Layer 7 of a small transformer language model trained on English Wikipedia (12 layers, counted from 0, width 128).
A neuron's activation on a vector x is SiLU(gate . x) times (in . x), where the dot is the dot product.

Input weights of the MLP neurons that the questions are about. A number n stands for (n - 128) times 0.0056.
n33 gate: 130, 100, 149, 140, 185, 98, 111, 115, 135, 130, 139, 126, 116, 83, 77, 129, 127, 169, 120, 152, 83, 161, 87, 100, 93, 132, 131, 115, 107, 150, 71, 117, 159, 141, 93, 123, 125, 115, 102, 189, 139, 151, 125, 139, 145, 110, 161, 113, 172, 126, 134, 99, 153, 134, 163, 108, 75, 79, 125, 113, 143, 103, 132, 98, 151, 146, 113, 104, 127, 53, 150, 85, 82, 98, 141, 151, 157, 153, 146, 73, 122, 101, 140, 87, 166, 77, 105, 166, 83, 105, 126, 124, 144, 143, 125, 95, 136, 140, 138, 116, 161, 94, 160, 185, 136, 146, 135, 115, 148, 109, 64, 53, 88, 122, 125, 171, 131, 128, 157, 127, 134, 114, 117, 113, 137, 122, 106, 141
n51 gate: 119, 115, 137, 64, 126, 142, 161, 89, 133, 158, 119, 161, 118, 143, 135, 166, 147, 178, 142, 81, 69, 93, 121, 112, 147, 122, 157, 136, 117, 143, 85, 146, 140, 111, 109, 104, 138, 125, 119, 133, 66, 160, 56, 114, 88, 129, 135, 96, 92, 166, 114, 121, 95, 134, 111, 133, 108, 113, 134, 141, 80, 66, 124, 126, 120, 130, 70, 138, 157, 138, 144, 120, 110, 148, 142, 145, 94, 105, 152, 76, 131, 136, 79, 117, 125, 124, 139, 112, 128, 107, 116, 103, 139, 113, 137, 116, 113, 107, 213, 132, 109, 137, 127, 129, 88, 120, 156, 130, 121, 130, 165, 109, 105, 97, 144, 97, 93, 102, 100, 121, 106, 153, 62, 115, 122, 172, 121, 134
n169 gate: 136, 99, 135, 130, 129, 80, 169, 125, 131, 119, 129, 99, 120, 134, 107, 171, 180, 108, 164, 96, 111, 93, 142, 168, 108, 106, 139, 117, 138, 118, 101, 140, 108, 158, 143, 192, 126, 175, 80, 112, 101, 118, 94, 150, 139, 93, 116, 61, 171, 94, 94, 99, 120, 142, 164, 146, 154, 88, 90, 122, 132, 103, 150, 108, 82, 120, 125, 148, 156, 107, 142, 176, 125, 165, 120, 164, 101, 123, 132, 103, 81, 140, 93, 160, 140, 118, 111, 99, 47, 150, 94, 100, 132, 139, 146, 138, 100, 103, 104, 166, 105, 121, 138, 199, 121, 140, 107, 91, 111, 166, 125, 118, 145, 100, 123, 96, 175, 140, 154, 99, 116, 79, 131, 59, 176, 97, 141, 182
n318 gate: 67, 131, 103, 90, 114, 164, 82, 115, 125, 81, 116, 148, 173, 140, 162, 156, 203, 161, 117, 101, 117, 143, 169, 176, 107, 182, 144, 199, 123, 175, 122, 194, 147, 142, 110, 117, 113, 158, 95, 133, 135, 143, 103, 127, 120, 123, 87, 147, 110, 133, 136, 162, 93, 95, 131, 130, 183, 106, 142, 128, 122, 98, 139, 101, 168, 117, 117, 115, 152, 138, 159, 109, 71, 125, 157, 143, 68, 128, 177, 111, 146, 133, 121, 126, 122, 117, 96, 165, 84, 160, 108, 112, 110, 99, 132, 138, 120, 81, 121, 188, 117, 117, 138, 199, 76, 136, 122, 120, 133, 149, 170, 131, 143, 127, 102, 121, 144, 67, 167, 110, 120, 106, 108, 117, 181, 102, 107, 162
n420 gate: 110, 126, 100, 71, 140, 120, 121, 66, 155, 131, 90, 109, 92, 133, 142, 114, 127, 83, 131, 160, 131, 166, 176, 113, 117, 158, 132, 145, 178, 162, 128, 138, 96, 59, 128, 137, 133, 122, 176, 167, 107, 148, 112, 124, 152, 140, 120, 114, 124, 131, 150, 115, 117, 179, 138, 122, 100, 159, 161, 141, 114, 178, 150, 99, 119, 89, 83, 203, 117, 128, 136, 128, 140, 124, 132, 110, 162, 180, 167, 113, 167, 165, 133, 142, 95, 70, 91, 180, 64, 97, 151, 119, 117, 179, 107, 90, 125, 145, 154, 175, 120, 142, 157, 107, 90, 115, 180, 99, 139, 123, 128, 153, 124, 110, 147, 101, 168, 81, 94, 108, 111, 90, 106, 128, 187, 164, 164, 85
n422 gate: 163, 156, 107, 121, 134, 130, 82, 116, 67, 110, 133, 148, 156, 141, 57, 179, 122, 136, 139, 161, 120, 150, 144, 130, 82, 114, 163, 165, 154, 163, 152, 123, 101, 112, 113, 132, 174, 148, 120, 164, 108, 98, 157, 120, 162, 97, 100, 157, 122, 136, 116, 78, 117, 80, 146, 141, 126, 144, 168, 97, 119, 121, 111, 104, 146, 162, 151, 137, 134, 189, 139, 103, 111, 144, 100, 135, 126, 132, 114, 128, 135, 126, 121, 104, 171, 75, 158, 85, 118, 130, 63, 147, 149, 128, 84, 91, 167, 136, 69, 130, 87, 160, 164, 128, 127, 67, 141, 167, 120, 149, 112, 113, 99, 184, 117, 134, 75, 83, 126, 145, 130, 121, 136, 112, 108, 103, 168, 135
n33 in: 169, 134, 110, 93, 132, 124, 120, 117, 154, 168, 119, 120, 147, 127, 189, 163, 174, 145, 128, 94, 103, 212, 126, 163, 118, 146, 145, 89, 130, 86, 136, 148, 96, 94, 105, 131, 110, 140, 185, 138, 160, 160, 130, 120, 149, 124, 92, 86, 171, 181, 144, 70, 100, 75, 7, 119, 157, 117, 124, 110, 158, 103, 117, 145, 120, 85, 141, 126, 178, 123, 127, 108, 120, 181, 126, 119, 189, 141, 152, 104, 86, 131, 48, 121, 159, 150, 167, 133, 148, 140, 143, 104, 104, 79, 85, 152, 164, 158, 157, 137, 193, 154, 129, 163, 139, 116, 134, 131, 189, 152, 138, 182, 134, 134, 96, 140, 152, 126, 92, 180, 118, 93, 165, 158, 107, 166, 144, 161
n51 in: 138, 94, 138, 145, 146, 139, 106, 113, 177, 109, 110, 142, 75, 158, 156, 124, 99, 145, 80, 173, 167, 145, 141, 154, 124, 124, 135, 161, 108, 61, 86, 136, 125, 167, 118, 137, 36, 177, 118, 105, 152, 158, 132, 122, 132, 131, 104, 91, 153, 122, 137, 59, 142, 122, 140, 74, 149, 73, 131, 100, 106, 152, 156, 136, 184, 116, 125, 99, 150, 134, 111, 134, 141, 121, 124, 168, 126, 125, 118, 182, 154, 129, 127, 160, 131, 97, 86, 112, 100, 124, 143, 70, 137, 93, 140, 167, 160, 114, 121, 117, 177, 141, 101, 121, 82, 135, 139, 128, 181, 84, 123, 114, 140, 110, 83, 149, 148, 130, 129, 104, 101, 91, 144, 147, 176, 79, 177, 138
n169 in: 135, 93, 138, 119, 123, 139, 118, 75, 158, 99, 171, 123, 103, 125, 130, 98, 139, 121, 94, 133, 181, 125, 149, 118, 157, 142, 137, 92, 126, 104, 166, 130, 92, 142, 141, 167, 156, 66, 187, 116, 145, 118, 91, 163, 154, 97, 72, 137, 111, 129, 121, 146, 181, 147, 168, 139, 122, 150, 108, 85, 110, 93, 90, 171, 109, 122, 109, 117, 104, 167, 131, 133, 70, 121, 116, 95, 95, 102, 119, 178, 106, 125, 172, 123, 66, 105, 104, 104, 93, 105, 91, 128, 164, 138, 172, 117, 85, 127, 100, 109, 131, 145, 119, 88, 133, 81, 124, 104, 118, 108, 190, 165, 92, 152, 125, 125, 114, 91, 81, 133, 59, 143, 82, 117, 120, 173, 130, 112
n318 in: 143, 100, 144, 78, 142, 130, 88, 158, 126, 127, 125, 120, 134, 126, 125, 128, 129, 125, 177, 118, 131, 106, 130, 130, 141, 95, 189, 92, 112, 145, 158, 109, 135, 121, 122, 87, 121, 118, 145, 111, 131, 173, 182, 80, 133, 115, 108, 117, 108, 134, 182, 146, 133, 126, 153, 119, 182, 160, 145, 161, 99, 143, 111, 81, 183, 167, 86, 163, 106, 98, 134, 164, 141, 128, 186, 117, 97, 134, 76, 174, 119, 119, 132, 169, 135, 61, 131, 142, 102, 178, 151, 129, 115, 177, 124, 76, 157, 135, 98, 166, 154, 121, 135, 156, 137, 122, 185, 113, 132, 143, 97, 136, 112, 113, 139, 148, 107, 144, 135, 124, 98, 120, 145, 61, 178, 95, 130, 156
n420 in: 100, 173, 126, 134, 103, 125, 45, 132, 126, 50, 103, 123, 104, 136, 168, 165, 67, 109, 117, 148, 161, 135, 89, 69, 89, 106, 160, 143, 95, 175, 130, 124, 124, 164, 127, 110, 160, 103, 106, 142, 128, 128, 116, 173, 90, 147, 96, 148, 105, 140, 115, 175, 61, 146, 98, 127, 63, 68, 150, 170, 144, 96, 156, 93, 101, 98, 105, 108, 125, 94, 110, 86, 175, 136, 153, 137, 144, 110, 94, 187, 138, 144, 122, 142, 177, 155, 126, 183, 111, 176, 143, 117, 159, 145, 135, 105, 150, 121, 144, 133, 134, 141, 145, 116, 82, 152, 152, 162, 176, 120, 104, 102, 149, 129, 93, 134, 146, 149, 107, 135, 131, 108, 97, 183, 205, 82, 142, 180
n422 in: 99, 148, 112, 164, 179, 149, 98, 136, 108, 146, 173, 130, 125, 139, 68, 91, 99, 133, 111, 139, 125, 114, 163, 155, 82, 96, 83, 89, 150, 185, 125, 150, 151, 116, 148, 136, 132, 108, 140, 111, 170, 140, 106, 118, 139, 133, 116, 180, 90, 150, 146, 134, 85, 131, 135, 98, 132, 159, 151, 106, 74, 120, 157, 177, 171, 149, 63, 166, 165, 128, 87, 126, 153, 115, 116, 125, 126, 117, 114, 128, 136, 93, 109, 153, 175, 110, 112, 126, 101, 116, 178, 137, 115, 126, 147, 158, 149, 128, 158, 117, 125, 100, 93, 144, 130, 179, 112, 130, 153, 189, 113, 109, 166, 150, 69, 121, 149, 130, 148, 152, 84, 117, 100, 106, 117, 135, 136, 178

Each question shows a token from some text and the vector x that enters the MLP there. A number n stands for (n - 128) times 0.029.

")": 108, 89, 123, 76, 169, 161, 108, 162, 132, 125, 147, 133, 136, 150, 131, 155, 147, 173, 149, 141, 120, 121, 141, 139, 122, 121, 134, 150, 122, 110, 122, 87, 125, 122, 124, 164, 104, 185, 163, 116, 144, 119, 146, 98, 133, 126, 114, 94, 135, 86, 129, 143, 69, 189, 104, 91, 144, 130, 81, 149, 145, 105, 104, 86, 134, 166, 115, 85, 155, 169, 126, 113, 114, 159, 169, 134, 170, 48, 144, 143, 115, 101, 147, 146, 112, 158, 113, 149, 82, 170, 56, 145, 137, 150, 92, 83, 141, 176, 107, 149, 161, 139, 152, 105, 156, 140, 137, 119, 123, 111, 129, 77, 86, 120, 97, 170, 121, 131, 152, 150, 135, 139, 93, 170, 121, 148, 119, 110
The neuron with the highest activation: n318

"ter": 114, 113, 116, 119, 121, 104, 107, 126, 116, 68, 111, 117, 74, 98, 94, 88, 130, 117, 173, 147, 147, 118, 100, 157, 155, 106, 108, 152, 136, 119, 125, 96, 117, 129, 112, 149, 106, 125, 124, 125, 150, 108, 144, 119, 124, 117, 124, 113, 143, 147, 127, 146, 77, 163, 82, 147, 195, 163, 89, 158, 132, 102, 148, 98, 155, 111, 147, 138, 133, 156, 115, 109, 109, 128, 148, 98, 166, 126, 136, 131, 164, 122, 106, 135, 124, 157, 108, 106, 175, 147, 132, 136, 156, 88, 107, 65, 186, 185, 179, 135, 153, 190, 176, 121, 178, 107, 171, 64, 168, 89, 151, 103, 99, 70, 135, 147, 127, 154, 125, 105, 186, 143, 120, 140, 117, 151, 139, 87
Which neuron fires most, and how strongly? n422, at about 0.6

"ro": 108, 142, 186, 100, 180, 134, 137, 126, 123, 151, 139, 176, 107, 134, 115, 109, 122, 144, 130, 168, 140, 143, 162, 123, 100, 111, 132, 132, 136, 182, 118, 108, 139, 155, 116, 172, 126, 201, 117, 168, 102, 121, 186, 92, 152, 117, 83, 97, 160, 101, 167, 149, 137, 160, 85, 148, 109, 129, 90, 152, 121, 114, 98, 165, 107, 128, 99, 113, 112, 115, 128, 141, 137, 149, 133, 63, 148, 84, 138, 157, 101, 117, 124, 129, 151, 137, 145, 122, 131, 123, 80, 118, 148, 168, 85, 98, 75, 187, 113, 136, 151, 127, 159, 96, 178, 114, 139, 133, 146, 102, 112, 97, 89, 95, 122, 109, 170, 131, 140, 167, 171, 133, 108, 136, 143, 181, 82, 142
Which three neurons fire most, strongest first? n33, n51, n420

" m": 96, 177, 192, 146, 127, 171, 149, 120, 87, 116, 160, 123, 162, 96, 86, 202, 163, 174, 163, 159, 183, 124, 131, 143, 125, 114, 155, 81, 99, 102, 142, 141, 88, 149, 107, 149, 111, 141, 93, 128, 126, 124, 140, 105, 151, 102, 99, 127, 108, 131, 144, 126, 121, 173, 97, 109, 127, 137, 103, 175, 73, 101, 127, 139, 194, 123, 100, 138, 125, 125, 127, 153, 138, 167, 162, 144, 168, 146, 128, 163, 131, 157, 118, 141, 160, 167, 96, 115, 162, 132, 129, 113, 128, 159, 111, 93, 87, 166, 185, 92, 145, 147, 127, 136, 193, 114, 122, 127, 107, 121, 101, 87, 96, 110, 114, 151, 160, 133, 134, 159, 108, 109, 137, 165, 147, 125, 198, 123
Which three neurons fire most, strongest first? n422, n33, n51

"5": 153, 131, 129, 106, 128, 108, 127, 122, 101, 146, 110, 189, 125, 138, 76, 160, 169, 178, 198, 131, 169, 159, 142, 126, 101, 165, 120, 128, 111, 124, 113, 120, 137, 144, 177, 173, 124, 184, 133, 114, 154, 90, 142, 135, 208, 109, 115, 115, 109, 101, 160, 118, 65, 115, 112, 123, 105, 115, 111, 136, 90, 109, 129, 82, 159, 134, 101, 105, 207, 121, 132, 98, 129, 153, 118, 144, 96, 97, 152, 125, 149, 111, 168, 159, 106, 143, 143, 117, 121, 132, 67, 115, 140, 141, 143, 169, 177, 162, 155, 111, 162, 172, 119, 132, 161, 117, 110, 137, 131, 132, 148, 129, 102, 102, 63, 128, 118, 157, 144, 132, 166, 155, 107, 148, 137, 181, 129, 126
The two highest activations, in order: n422, n51

" st": 77, 102, 164, 159, 104, 139, 124, 129, 147, 144, 175, 84, 89, 151, 149, 122, 116, 139, 125, 148, 145, 143, 109, 135, 132, 84, 148, 128, 149, 140, 125, 126, 131, 119, 139, 138, 132, 175, 126, 130, 100, 137, 176, 106, 141, 118, 68, 87, 147, 102, 156, 132, 66, 207, 97, 112, 163, 120, 120, 143, 116, 101, 132, 118, 149, 139, 77, 98, 148, 101, 145, 122, 110, 141, 129, 157, 125, 144, 144, 138, 140, 107, 140, 105, 136, 167, 105, 122, 105, 108, 116, 138, 134, 133, 89, 73, 119, 177, 150, 146, 155, 168, 139, 74, 181, 152, 88, 71, 143, 132, 146, 85, 88, 131, 136, 124, 168, 165, 147, 160, 157, 115, 166, 144, 131, 190, 151, 100
Which three neurons fire most, strongest first? n33, n420, n422

"C": 87, 144, 137, 111, 153, 137, 165, 170, 111, 141, 175, 133, 178, 124, 100, 138, 124, 142, 158, 150, 174, 143, 112, 118, 111, 112, 123, 100, 137, 145, 120, 153, 143, 131, 99, 155, 131, 174, 126, 103, 105, 113, 147, 122, 130, 140, 69, 105, 127, 76, 112, 159, 116, 207, 115, 96, 201, 98, 109, 176, 109, 104, 100, 138, 139, 142, 97, 136, 154, 115, 140, 146, 133, 149, 125, 146, 102, 113, 143, 150, 158, 123, 115, 128, 154, 110, 143, 89, 103, 124, 103, 131, 157, 76, 83, 92, 120, 140, 142, 109, 144, 161, 108, 60, 192, 141, 87, 108, 100, 112, 122, 120, 119, 84, 100, 109, 135, 156, 142, 164, 121, 109, 160, 140, 161, 165, 128, 109
Which three neurons fire most, strongest first? n420, n33, n51

"am": 100, 137, 141, 114, 105, 196, 147, 121, 120, 129, 169, 114, 125, 147, 148, 100, 152, 115, 145, 168, 107, 89, 163, 136, 124, 138, 135, 109, 122, 101, 172, 111, 139, 151, 114, 157, 135, 168, 133, 112, 129, 147, 149, 144, 160, 80, 129, 146, 162, 92, 136, 143, 141, 154, 118, 144, 196, 140, 137, 149, 141, 104, 127, 112, 104, 96, 119, 111, 125, 181, 122, 71, 131, 149, 144, 142, 155, 111, 170, 140, 110, 85, 146, 218, 85, 111, 60, 114, 154, 148, 89, 143, 100, 141, 151, 117, 139, 138, 145, 123, 132, 189, 135, 112, 140, 94, 125, 93, 178, 115, 110, 64, 105, 56, 120, 129, 110, 143, 157, 118, 147, 129, 143, 187, 112, 145, 109, 98
The neuron with the highest activation: n422

"ord": 149, 156, 90, 152, 118, 168, 122, 136, 107, 128, 127, 145, 110, 117, 133, 100, 149, 144, 178, 170, 117, 100, 67, 138, 145, 126, 171, 93, 169, 117, 124, 139, 143, 164, 133, 158, 114, 189, 133, 101, 83, 144, 167, 111, 156, 102, 129, 118, 110, 117, 163, 164, 94, 137, 87, 110, 135, 141, 128, 148, 142, 96, 83, 165, 108, 87, 103, 97, 160, 156, 117, 84, 123, 136, 161, 137, 134, 151, 120, 200, 117, 135, 148, 185, 114, 118, 103, 129, 152, 153, 104, 88, 95, 134, 95, 107, 142, 169, 137, 123, 154, 178, 126, 110, 155, 49, 140, 59, 152, 97, 143, 108, 78, 87, 135, 133, 126, 154, 121, 118, 104, 147, 127, 160, 97, 144, 172, 115
Which neuron fires most, and how strongly? n51, at about 0.16

"V": 131, 130, 104, 113, 139, 173, 133, 180, 148, 116, 191, 166, 100, 124, 151, 102, 117, 169, 124, 125, 133, 87, 149, 138, 143, 151, 114, 150, 112, 109, 109, 123, 108, 150, 114, 125, 100, 153, 168, 117, 124, 95, 169, 103, 126, 146, 110, 97, 107, 107, 167, 166, 73, 181, 91, 144, 127, 113, 150, 160, 165, 115, 163, 118, 141, 118, 136, 126, 123, 153, 131, 131, 80, 138, 125, 121, 112, 90, 175, 105, 111, 117, 123, 158, 87, 159, 93, 129, 142, 151, 99, 129, 154, 107, 105, 118, 134, 182, 121, 93, 148, 138, 102, 99, 166, 170, 75, 136, 157, 122, 103, 61, 89, 115, 175, 183, 135, 100, 139, 144, 74, 114, 113, 139, 126, 169, 99, 129
Which three neurons fire most, strongest first? n51, n420, n422

" h": 125, 134, 171, 147, 121, 137, 153, 110, 121, 127, 141, 95, 163, 74, 136, 168, 155, 136, 186, 176, 191, 153, 118, 131, 110, 136, 149, 166, 140, 144, 125, 85, 109, 117, 126, 133, 126, 153, 115, 128, 122, 135, 162, 88, 163, 86, 109, 73, 147, 115, 127, 121, 107, 182, 113, 111, 148, 144, 74, 183, 108, 132, 164, 83, 153, 182, 122, 91, 107, 142, 121, 146, 73, 115, 114, 161, 153, 144, 130, 147, 142, 138, 78, 101, 172, 133, 153, 99, 147, 114, 130, 121, 127, 69, 130, 114, 118, 154, 147, 163, 131, 144, 111, 107, 132, 156, 128, 102, 143, 111, 131, 80, 113, 98, 149, 124, 163, 117, 134, 161, 138, 119, 137, 186, 153, 192, 194, 123
The neuron with the highest activation: n33

"oc": 133, 116, 174, 152, 122, 144, 143, 145, 138, 173, 113, 119, 124, 116, 62, 94, 152, 122, 205, 167, 161, 100, 147, 113, 139, 98, 106, 114, 167, 126, 107, 146, 148, 140, 112, 142, 166, 163, 125, 148, 148, 151, 170, 124, 150, 98, 66, 96, 129, 133, 115, 170, 118, 146, 84, 113, 169, 142, 125, 98, 144, 118, 177, 142, 136, 106, 65, 135, 133, 126, 136, 121, 112, 133, 98, 154, 85, 127, 132, 134, 154, 129, 144, 107, 80, 127, 87, 103, 95, 140, 95, 132, 147, 123, 101, 114, 100, 118, 128, 171, 178, 170, 124, 83, 178, 134, 90, 154, 150, 135, 92, 142, 73, 147, 128, 127, 182, 177, 141, 131, 116, 154, 171, 181, 120, 166, 144, 110
The neuron with the highest activation: n169